Layer 3 of a small transformer language model trained on English Wikipedia (11 layers, counted from 0, width 128).
A neuron adds its activation times its output weights to the MLP's output. To switch it off is to set its activation to zero at one token and run the rest of the model.

Output weights of the MLP neurons that the questions are about. A number n stands for n times 0.0037.
n41: 8 -37 -3 45 -72 -20 28 -51 -23 -7 29 -44 -12 61 -32 77 17 -33 70 -15 -9 31 10 24 46 2 35 3 -20 30 -21 41 12 -35 -23 -34 -79 21 -8 48 -1 38 62 32 45 13 -10 -15 25 -17 -3 -21 -3 18 -24 -19 -29 -16 -5 -25 -56 -17 -36 10 -39 -34 -36 -3 28 -6 2 30 -7 33 -19 -5 -17 16 10 51 -23 31 -87 28 -10 -57 -48 53 5 -6 23 4 32 73 -40 24 -26 30 22 -7 23 13 -9 -39 -32 53 -29 29 31 -33 -33 9 -5 25 46 26 -14 25 0 19 -12 -7 8 22 -12 -29 -62 21
n170: 3 -28 -43 25 2 48 28 35 -43 -37 -5 26 -3 -42 30 14 8 19 29 -42 9 44 -59 28 -6 2 -51 32 -10 -3 2 -8 9 -38 -2 -38 30 34 -33 26 -1 57 -58 -3 17 48 -3 -67 -37 48 15 -45 -21 -15 -47 -48 22 23 -16 -3 -19 -23 14 28 9 24 19 11 -19 -49 -10 -13 -3 -5 -40 -10 27 -1 14 -30 -3 -16 0 31 2 -26 -28 16 -17 45 -12 -18 -12 6 9 -14 -18 22 -16 -15 54 -50 3 54 20 11 22 13 -20 38 -10 -18 26 23 12 31 22 -11 -19 -47 37 32 -19 18 38 -11 20 14
n243: 24 32 1 24 -3 36 -36 35 38 21 -4 25 0 18 30 -39 18 -39 -11 57 -12 -37 -12 13 -62 19 15 -6 -6 10 26 56 -67 -10 42 4 5 22 -15 -26 5 -38 -21 -13 40 -29 -17 16 8 26 36 25 -22 -46 -2 -19 -48 8 -64 -54 29 11 -29 -28 14 -34 21 -18 -45 -10 -34 -57 52 -85 -14 0 -6 36 -14 31 -16 -13 -2 41 0 40 2 -27 13 7 -12 17 -18 19 27 55 5 -6 35 -6 -42 11 -9 -8 -5 -40 19 -36 -14 -10 25 32 20 -7 -4 24 -2 6 37 41 -4 15 86 -15 -43 -48 16 4
n280: 59 9 43 6 5 -45 -5 7 7 -6 10 7 -31 -17 -2 -21 -4 -3 -18 -20 10 -52 5 19 15 67 -3 13 2 -52 50 23 2 11 76 -7 -7 -3 13 -47 -9 -14 34 -44 -19 39 1 -23 -14 -3 43 8 -19 50 22 -4 -3 23 10 32 -35 10 -31 -9 -7 -29 -11 -28 -67 -22 -13 13 46 13 42 -18 69 56 -18 -33 -3 -52 -54 4 22 -50 -7 22 -20 17 29 6 25 10 -18 -49 54 -7 50 12 20 30 -6 -28 -41 -14 12 -41 -35 -5 3 26 -16 21 14 -11 -21 -11 -39 34 -16 -20 6 -31 -10 16 -25 26
n281: 28 -10 25 -5 18 22 34 -1 53 -27 43 -43 -56 27 19 10 26 -32 -1 -12 2 -42 -10 9 -8 3 13 44 6 7 -50 36 -1 -22 -50 9 -5 -11 -42 -18 0 12 -1 -39 3 9 2 -47 -17 11 -15 -31 -1 -3 54 -42 -37 -14 53 26 -27 9 -13 -10 -5 43 32 -54 25 -30 33 18 60 3 -28 -14 6 -3 12 -4 34 46 31 20 -18 -3 -12 -39 35 23 -22 -42 12 -15 28 -9 28 -28 -9 30 -25 28 -19 10 -5 -12 -52 47 29 0 49 -10 6 47 -37 -44 -19 -26 -22 19 -13 -3 -10 6 -55 8 -4 -10
n302: 39 56 17 21 -1 54 -8 -50 -37 -34 -28 23 -14 -6 0 -14 0 46 11 -49 -33 -31 8 -22 0 10 -19 -10 -54 -5 -31 -24 -19 -5 -8 0 -12 -28 -17 -31 31 41 2 61 53 -11 -32 12 -12 -32 37 3 90 -15 11 36 -27 -43 2 -45 0 -7 15 -27 -8 34 59 0 1 50 17 -47 -31 59 2 3 -15 11 25 -24 -13 2 -40 88 -18 -1 35 31 -19 -23 -9 -47 11 8 -21 -24 23 -18 7 1 5 10 80 -3 -19 23 -59 -52 0 -24 -20 61 13 24 -51 8 46 -5 -19 -10 -21 34 -15 31 8 -26 -24 31
n330: 2 2 -3 -16 10 24 44 -29 8 -29 25 27 -15 -21 12 -6 7 0 -13 -53 27 -36 62 -19 -33 -27 -19 21 -32 -30 -29 0 -7 -64 12 24 -9 18 -23 -28 8 -1 -28 18 -39 29 52 63 31 0 6 -8 -25 52 -3 -22 -15 14 -19 59 -1 -34 -50 -23 -27 39 -26 13 31 -10 -6 -33 22 2 5 46 -4 6 49 16 35 -5 2 20 -14 19 7 -63 11 -13 -2 11 17 -14 24 -11 -17 -15 4 -13 22 -10 10 19 -23 0 31 -30 26 -41 -29 -22 -10 45 2 -28 14 36 18 30 -18 2 15 8 -3 9 -29 9
n332: -18 27 11 20 -32 9 15 6 -20 -11 -36 -36 3 9 54 -54 27 -15 -25 28 5 -33 75 -7 -21 7 -27 6 -3 2 38 -4 5 -57 35 -8 -39 -41 9 5 30 -36 71 -34 -4 0 29 0 -13 -38 -32 69 -55 -3 -56 -18 36 1 -18 -12 20 4 2 27 -35 -34 35 -2 1 -33 -24 -46 12 11 -11 6 46 17 1 23 41 -8 -7 -43 31 20 33 -21 -6 -79 21 -36 -2 56 47 9 -56 35 18 8 -4 21 35 -24 -43 0 5 5 -71 -6 -9 7 27 33 -18 -2 -49 -12 -7 -15 28 12 37 -2 41 64 -33 50
n334: 39 21 41 -8 -44 25 -21 -16 1 47 55 69 15 0 -14 -13 12 -41 12 -52 -44 6 -2 15 -4 -8 50 -8 1 -38 22 5 1 16 14 45 -21 -34 -3 5 6 -50 -22 -10 -30 29 -3 7 -10 32 58 -14 -13 -36 7 57 17 -1 35 37 -30 -35 -28 -25 -13 -28 33 -5 -27 -34 22 -2 -24 -29 4 -94 -25 23 -56 76 -19 12 78 -13 13 42 8 -25 -1 -1 10 3 5 -47 -27 23 13 25 -34 5 -23 32 -7 25 32 -5 -16 -32 -46 -3 19 17 9 2 7 -24 24 45 45 -43 26 -66 -4 -9 2 -3 -5 5
n358: -3 -16 32 8 -2 -16 1 -36 -35 -11 -26 -37 14 -38 35 -3 25 -32 4 -22 -27 27 7 -28 40 46 -48 10 -1 57 -23 61 21 -5 46 -31 81 -36 -36 -5 -15 -24 34 7 11 -44 -12 -28 2 30 -62 -22 -60 -69 -33 46 -15 39 32 -5 -19 -23 -43 -9 -18 12 54 -53 27 6 53 -85 -4 30 20 35 5 -58 38 -3 76 -4 -24 -26 -23 -14 13 94 37 33 62 -13 2 -28 -19 23 -58 -6 31 15 -56 -2 5 -2 3 18 -13 -61 14 52 -25 23 -30 4 29 32 15 -50 -1 15 -21 50 18 -23 26 -5 44 1
n374: -13 36 18 24 -13 46 -25 -5 34 8 35 30 22 -15 0 -24 6 -4 -38 -35 -13 12 7 2 2 -32 -44 18 -55 -9 -45 -8 2 10 -27 -24 -6 -2 -32 10 -31 45 -8 20 8 -4 3 11 0 -16 56 -2 35 26 32 -4 25 -47 -59 -2 -17 6 29 3 -70 6 -41 9 -14 -7 -10 8 -8 -10 37 22 -28 15 12 -29 78 -10 20 1 -24 7 -29 -14 25 -39 -25 16 72 12 -33 29 -16 -33 -31 1 -29 24 16 -14 -6 29 15 -9 -1 17 -27 -19 -5 56 -12 -80 42 31 11 1 3 45 11 -3 79 3 -11 -43
n376: -38 34 18 -60 -62 -14 0 -26 -21 2 -50 22 3 3 -10 7 20 -3 -14 39 18 -79 9 7 27 -20 47 16 -6 -2 67 -28 5 11 -37 58 68 31 18 55 -43 -19 -27 -31 37 -29 26 -14 -43 -22 -29 -21 6 39 56 73 8 36 16 16 -21 -62 39 47 -12 -47 -46 31 -22 -67 -45 35 -31 51 34 20 -30 -50 35 22 50 -40 -21 -9 2 -11 -56 -14 -8 -39 4 -20 20 3 44 44 -53 13 19 14 22 11 87 -7 -61 -48 -45 53 -14 -27 14 -13 0 -8 49 17 17 -27 7 10 8 24 -5 6 41 39 -28 -41
n378: -18 7 -47 -10 -45 18 -8 -35 25 13 47 40 -36 33 -4 20 7 20 -2 16 -12 -39 8 -11 -20 45 -28 -44 -10 26 -17 8 14 -25 -23 26 3 0 9 38 -8 -4 -14 2 10 59 -42 0 -11 33 -23 -7 7 -33 22 1 18 -20 40 42 19 57 -14 49 26 -9 -33 11 14 -23 -4 18 -4 11 8 -48 0 -56 -4 -19 3 16 -32 -46 -17 36 10 5 -13 5 -23 9 -15 10 46 25 44 -58 76 -44 -53 -1 -46 -22 -3 -6 16 8 -31 11 16 75 33 -22 -12 41 -40 41 32 -7 21 -66 -21 -4 -4 -37 6 -24
n402: 0 15 35 -16 31 16 -22 -27 -25 -10 11 -13 4 -3 25 41 -30 12 -24 4 20 6 18 3 -3 9 -10 2 2 -31 -17 -39 35 -21 -6 13 44 -30 24 23 27 -30 -24 -34 -21 -50 12 -54 14 -51 27 49 -3 28 11 -14 -3 -17 4 29 5 -25 17 18 18 35 -3 -9 -15 8 8 0 -17 19 7 6 -25 -3 17 -31 3 20 -13 4 28 -11 -11 -37 -33 -16 19 -36 -23 5 19 -1 9 0 15 -4 53 -27 35 5 8 -26 12 1 26 14 36 -7 -9 9 29 10 5 1 12 -21 -21 11 -11 -20 -13 -1 -17 13
n407: -78 44 -52 -1 -13 45 1 -24 37 14 -13 31 42 73 -13 -47 -18 2 56 19 80 9 0 -42 -17 62 -12 -34 -34 -27 18 -2 -19 20 -1 4 -45 -27 -34 -27 7 -41 48 0 -1 19 16 -28 25 12 12 4 -9 -9 8 37 19 -15 4 -15 17 5 77 -12 -48 22 -20 84 -63 43 84 -20 -18 9 5 -5 15 15 1 -53 -19 9 13 -17 -5 15 20 -2 -18 -54 -22 10 -28 2 -39 -39 28 -3 -10 -13 -51 17 -68 -13 11 -8 4 -9 -19 10 -4 -41 -11 -9 -19 27 16 34 5 -40 33 -45 33 78 -22 7 -13 52
n468: 30 -16 16 -41 27 11 40 0 -30 -17 -20 19 6 -8 16 48 -41 -19 4 21 12 -3 17 -30 -14 5 -14 -11 13 17 -29 12 -8 -2 -7 48 8 45 -4 -3 -30 38 -9 -27 -9 -17 -18 22 -18 -12 -30 -19 71 30 2 33 -70 -2 -34 17 -21 -37 36 -23 7 -31 25 43 -34 -4 -8 -50 52 -16 -24 14 -5 2 9 -9 11 19 -25 -59 -10 5 18 12 -21 -12 -43 -28 19 -9 6 22 37 34 -18 16 -9 34 -8 23 14 -24 6 -43 -21 61 8 -7 22 -44 7 -44 -28 3 16 2 21 -7 -14 65 10 29 20 -24

Each question names a token from some text and the token that comes next. It shows the activations a of the neurons there, in the order above. A number n stands for n times 0.03.

Then comes g, the gradient of the next token's log-probability with respect to the MLP's output, scaled to length 1. A neuron's effect is roughly proportional to its activation times (output weights . g). A number n stands for n times 0.0037.

"cont", then "est "
a: -4 -5 0 59 -2 -5 -3 -4 0 -6 -6 -1 -1 5 -2 0
g: 16 -10 1 16 -16 -11 11 -40 2 -15 23 -62 -35 -4 3 11 -16 -34 48 -23 -25 -43 -31 -1 -5 26 30 8 2 -7 -4 12 -12 20 -31 -34 3 1 -27 -43 44 29 -1 7 22 24 25 55 7 38 -5 12 27 30 -23 -49 -1 -1 34 -11 15 -29 -13 1 -17 10 11 -11 -34 -21 11 54 -19 9 22 -1 -55 26 -13 -2 22 -1 -33 -4 -20 5 -8 24 21 -10 52 27 -7 9 -10 -20 35 -21 34 2 36 -1 -33 3 -9 10 16 -29 17 -6 -3 -44 30 20 -6 8 -17 -18 -23 -8 49 -30 17 17 -7 24 -11 -7
Which neuron, switched off, lowers the next token's probability most? n280

"and ", then "s"
a: -6 1 14 -2 0 -1 -2 -5 -6 -4 -4 64 -4 2 -4 -1
g: -12 44 24 -14 25 -44 -26 47 -23 -33 -9 8 8 -11 30 30 39 -20 18 -17 12 -32 22 28 -8 -7 4 14 -47 -18 5 -20 25 39 -23 40 20 24 22 -11 -14 -20 -31 0 24 -18 60 -23 -39 21 -9 17 15 11 -37 -13 1 13 -11 -53 37 -3 18 4 -30 -8 -35 16 -48 15 -33 -47 2 -2 33 6 -9 -53 -18 -8 -18 -11 -13 14 23 9 21 7 20 -23 -3 5 -23 -20 -14 16 -5 4 36 -34 14 1 11 -29 1 7 1 45 21 -33 19 47 23 3 0 9 2 32 -7 5 -26 6 -36 20 13 -12 -14 5
Which neuron, switched off, lowers the next token's probability most? n376

"ar", then "m "
a: -2 -4 -5 -6 -1 0 -6 0 40 0 30 0 -4 18 -3 -2
g: -16 -9 1 23 -6 -9 4 -8 5 -27 20 -37 28 45 -1 15 6 12 19 10 -6 -45 -36 7 -4 -26 37 4 43 -23 45 7 -9 19 -28 51 0 -22 -6 -28 17 14 -45 -17 12 -12 -16 29 31 42 29 29 1 4 -6 33 -10 2 -23 -25 -5 -6 13 8 14 -2 4 -37 -39 -10 3 38 -2 -7 21 -17 1 14 -77 27 6 -38 -9 -10 -25 5 -2 30 1 -4 1 24 4 16 14 8 -9 -51 -40 2 44 -3 -70 -16 -8 37 -1 -29 8 -11 17 -11 16 32 3 -3 -13 28 -1 21 -44 -8 -11 4 9 15 35 -47
Which neuron, switched off, raises the next token's probability most? n402

"November ", then "202"
a: -4 -5 -3 -1 78 -3 -2 -3 -4 50 -5 -4 -5 95 0 0
g: 14 -15 -26 36 12 32 -20 -12 11 -47 -29 31 -4 -31 42 38 -40 48 29 -14 7 2 -12 1 10 10 26 28 28 -19 -43 26 -22 -18 -17 41 -3 -19 -29 10 41 28 -24 -18 44 -3 22 -4 -31 -2 9 -19 8 17 -20 2 37 -21 26 -4 -35 -1 -7 0 -6 10 9 -37 30 7 -10 -9 8 -3 -16 15 -42 10 44 4 -25 7 13 0 -30 -15 4 36 22 -5 30 13 -7 3 71 19 18 -3 -31 -32 -28 11 6 -28 -31 -10 -5 -9 -17 5 29 -38 34 21 15 -38 -19 -1 -42 -4 -1 -16 -12 -32 34 -31 -6 3
Which neuron, switched off, lowers the next token's probability most? n281

"oh", then "es"
a: 0 5 -1 -5 -1 38 -5 -4 -1 0 15 -6 -6 2 0 38
g: -6 45 -24 4 3 -2 40 -2 45 -17 1 -58 12 15 34 -10 -35 -27 64 -4 -22 5 -27 -26 -42 25 -14 -16 -4 1 -17 -37 12 15 -14 28 9 12 11 17 26 -6 -21 15 -35 -19 9 0 27 -16 24 -18 4 26 7 21 -6 20 -5 -2 2 -17 -10 -13 -16 -4 57 -25 17 2 -32 12 40 11 9 35 -18 27 0 -12 -7 -1 -35 44 -8 -20 0 0 31 -2 15 -27 12 31 17 0 59 14 -48 60 -25 1 -10 -35 7 -29 0 -38 30 -5 -19 -22 -32 15 -41 -22 2 7 -27 -29 2 -16 8 18 -7 2 -15 39
Which neuron, switched off, lowers the next token's probability most? n302

"on", then "b"
a: -4 -5 0 0 -3 -5 38 21 -3 -6 0 -3 -6 -3 -6 0
g: -18 5 -13 1 22 -12 32 -33 -36 -15 13 -26 7 43 0 5 40 -11 2 -29 -9 -29 -8 44 21 -24 -24 -55 0 -10 12 55 36 -29 -4 20 50 60 -23 7 17 -42 10 -34 11 -22 -44 9 -25 -17 17 -2 21 6 6 11 -6 -1 -2 -2 -5 -2 50 -4 9 -9 39 -32 -42 -22 -7 13 -6 -12 42 0 27 -10 -12 11 41 27 8 -1 -9 -4 -23 11 18 4 -30 10 38 -20 -1 -14 -18 1 -36 4 37 1 -4 25 -9 3 -28 43 19 15 -8 -36 -35 11 -26 5 -13 -55 19 -35 -1 4 0 33 15 -6 32 -18
Which neuron, switched off, raises the next token's probability most? n330

"as ", then "a "
a: 15 -4 -5 0 -3 -5 -6 -2 -1 -4 -4 60 -6 8 -5 -1
g: -17 8 -10 32 9 29 -19 -1 33 16 -41 -8 -36 -48 14 43 13 -10 -23 25 18 -4 20 -28 -23 4 30 -17 6 2 27 -4 -3 -45 -25 22 -35 10 15 39 11 -27 -17 -20 9 28 12 -28 10 -9 -17 21 32 -3 -27 -3 49 12 6 47 27 5 -2 -5 -26 -27 17 15 -18 -7 0 -35 -13 16 -26 5 -54 17 6 26 35 20 -18 7 -7 8 -71 -24 -21 6 23 10 -20 33 11 18 -23 -5 8 -35 39 -29 8 -59 -12 -4 17 1 -23 -36 19 16 -28 14 40 5 22 -3 -7 -1 -16 -1 50 27 25 -25 -21 3
Which neuron, switched off, lowers the next token's probability most? n376

"sum", then "o"
a: -5 -5 0 -5 -3 -5 -4 78 0 -3 -2 -1 71 -3 -6 -5
g: -56 2 -2 26 -8 27 6 14 -19 14 5 -21 -33 20 -1 3 -25 2 13 21 -4 45 52 -26 52 16 6 -14 6 -27 -18 -10 -35 -19 -38 18 27 -21 -5 -4 -5 19 -13 -17 3 8 63 37 -18 13 -8 -17 -27 17 2 -48 17 -24 4 -29 -22 16 -1 14 -29 33 -24 11 16 -42 7 -27 3 19 22 7 -10 -12 -17 -11 -62 34 2 6 6 21 -9 -24 9 -2 51 -3 48 10 25 37 -38 45 1 51 -8 -42 -6 -21 -6 -4 -31 -3 -3 20 9 -18 43 2 -19 -24 15 -23 -20 6 -23 23 8 11 -19 -16 -1 29
Which neuron, switched off, lowers the next token's probability most? n332

"a", then ") "
a: 0 0 0 -6 -4 -1 -5 -2 0 -2 6 -4 -5 -6 46 -4
g: 10 -17 -19 40 -24 76 22 -5 23 -6 1 -2 5 -27 -20 -4 -37 -29 -12 7 -40 2 14 29 39 -8 -23 29 16 9 -29 10 7 3 17 2 -17 -9 -13 35 -12 -5 19 -23 -40 -10 42 -7 31 -6 25 -19 13 -4 -14 11 -7 23 -25 36 44 7 34 -22 23 -19 -19 6 -38 -4 12 14 -26 -41 -58 -26 -23 2 -21 9 -21 16 15 29 24 0 -30 40 -21 -28 -28 -2 1 -42 13 -12 42 -14 51 24 7 -16 -23 8 -31 -6 11 22 0 -29 -17 3 21 -2 4 -30 36 22 38 9 -12 -41 5 27 24 22 -22 -24
Which neuron, switched off, lowers the next token's probability most? n407

"s ", then "against "
a: -4 -3 4 -5 -6 -6 -2 -1 -6 -5 3 -4 13 -6 -4 -6
g: 15 -57 -30 -38 -51 18 -5 -19 -16 6 15 -17 -24 -3 55 16 20 -4 24 4 -4 13 5 -17 -35 -30 34 -24 1 15 9 1 -38 -11 -22 -7 -28 48 14 19 -21 4 -7 35 0 -15 18 36 41 -20 -25 -42 -31 -43 33 -20 -18 -10 3 27 14 -2 0 -21 18 -28 16 41 53 1 49 6 -31 6 4 -15 18 -19 -23 3 -17 13 1 4 18 -37 -3 5 14 -10 -26 10 17 -26 -9 15 31 1 9 21 16 -24 -29 33 17 -22 19 31 36 -2 -1 -6 -52 3 31 -20 47 -1 12 10 7 1 -4 7 -3 -59 19 15
Which neuron, switched off, lowers the next token's probability most? n280

"play", then "er "
a: -5 -6 0 -6 -4 17 0 45 -1 -4 -1 -2 5 20 -2 -1
g: 6 -1 -9 8 7 -8 -19 30 23 10 -4 18 -41 23 -3 26 -22 -14 26 -27 8 -9 -32 13 30 -12 -2 35 -21 18 14 11 -14 -35 2 -81 -32 44 -56 33 28 6 -18 -6 -12 -9 33 -22 8 -10 -15 14 -27 -15 25 -27 29 7 -10 4 -22 -46 53 -27 3 11 -19 -12 -6 -7 40 13 -42 22 8 -16 -4 -31 -17 3 -10 -20 -18 -1 11 -9 11 43 -40 34 24 24 -14 13 -28 22 13 7 55 -18 -11 40 11 6 2 9 8 13 10 -15 36 -24 -5 2 35 41 -26 -2 -49 20 32 -2 8 -12 -1 9 -14 -44
Which neuron, switched off, raises the next token's probability most? n332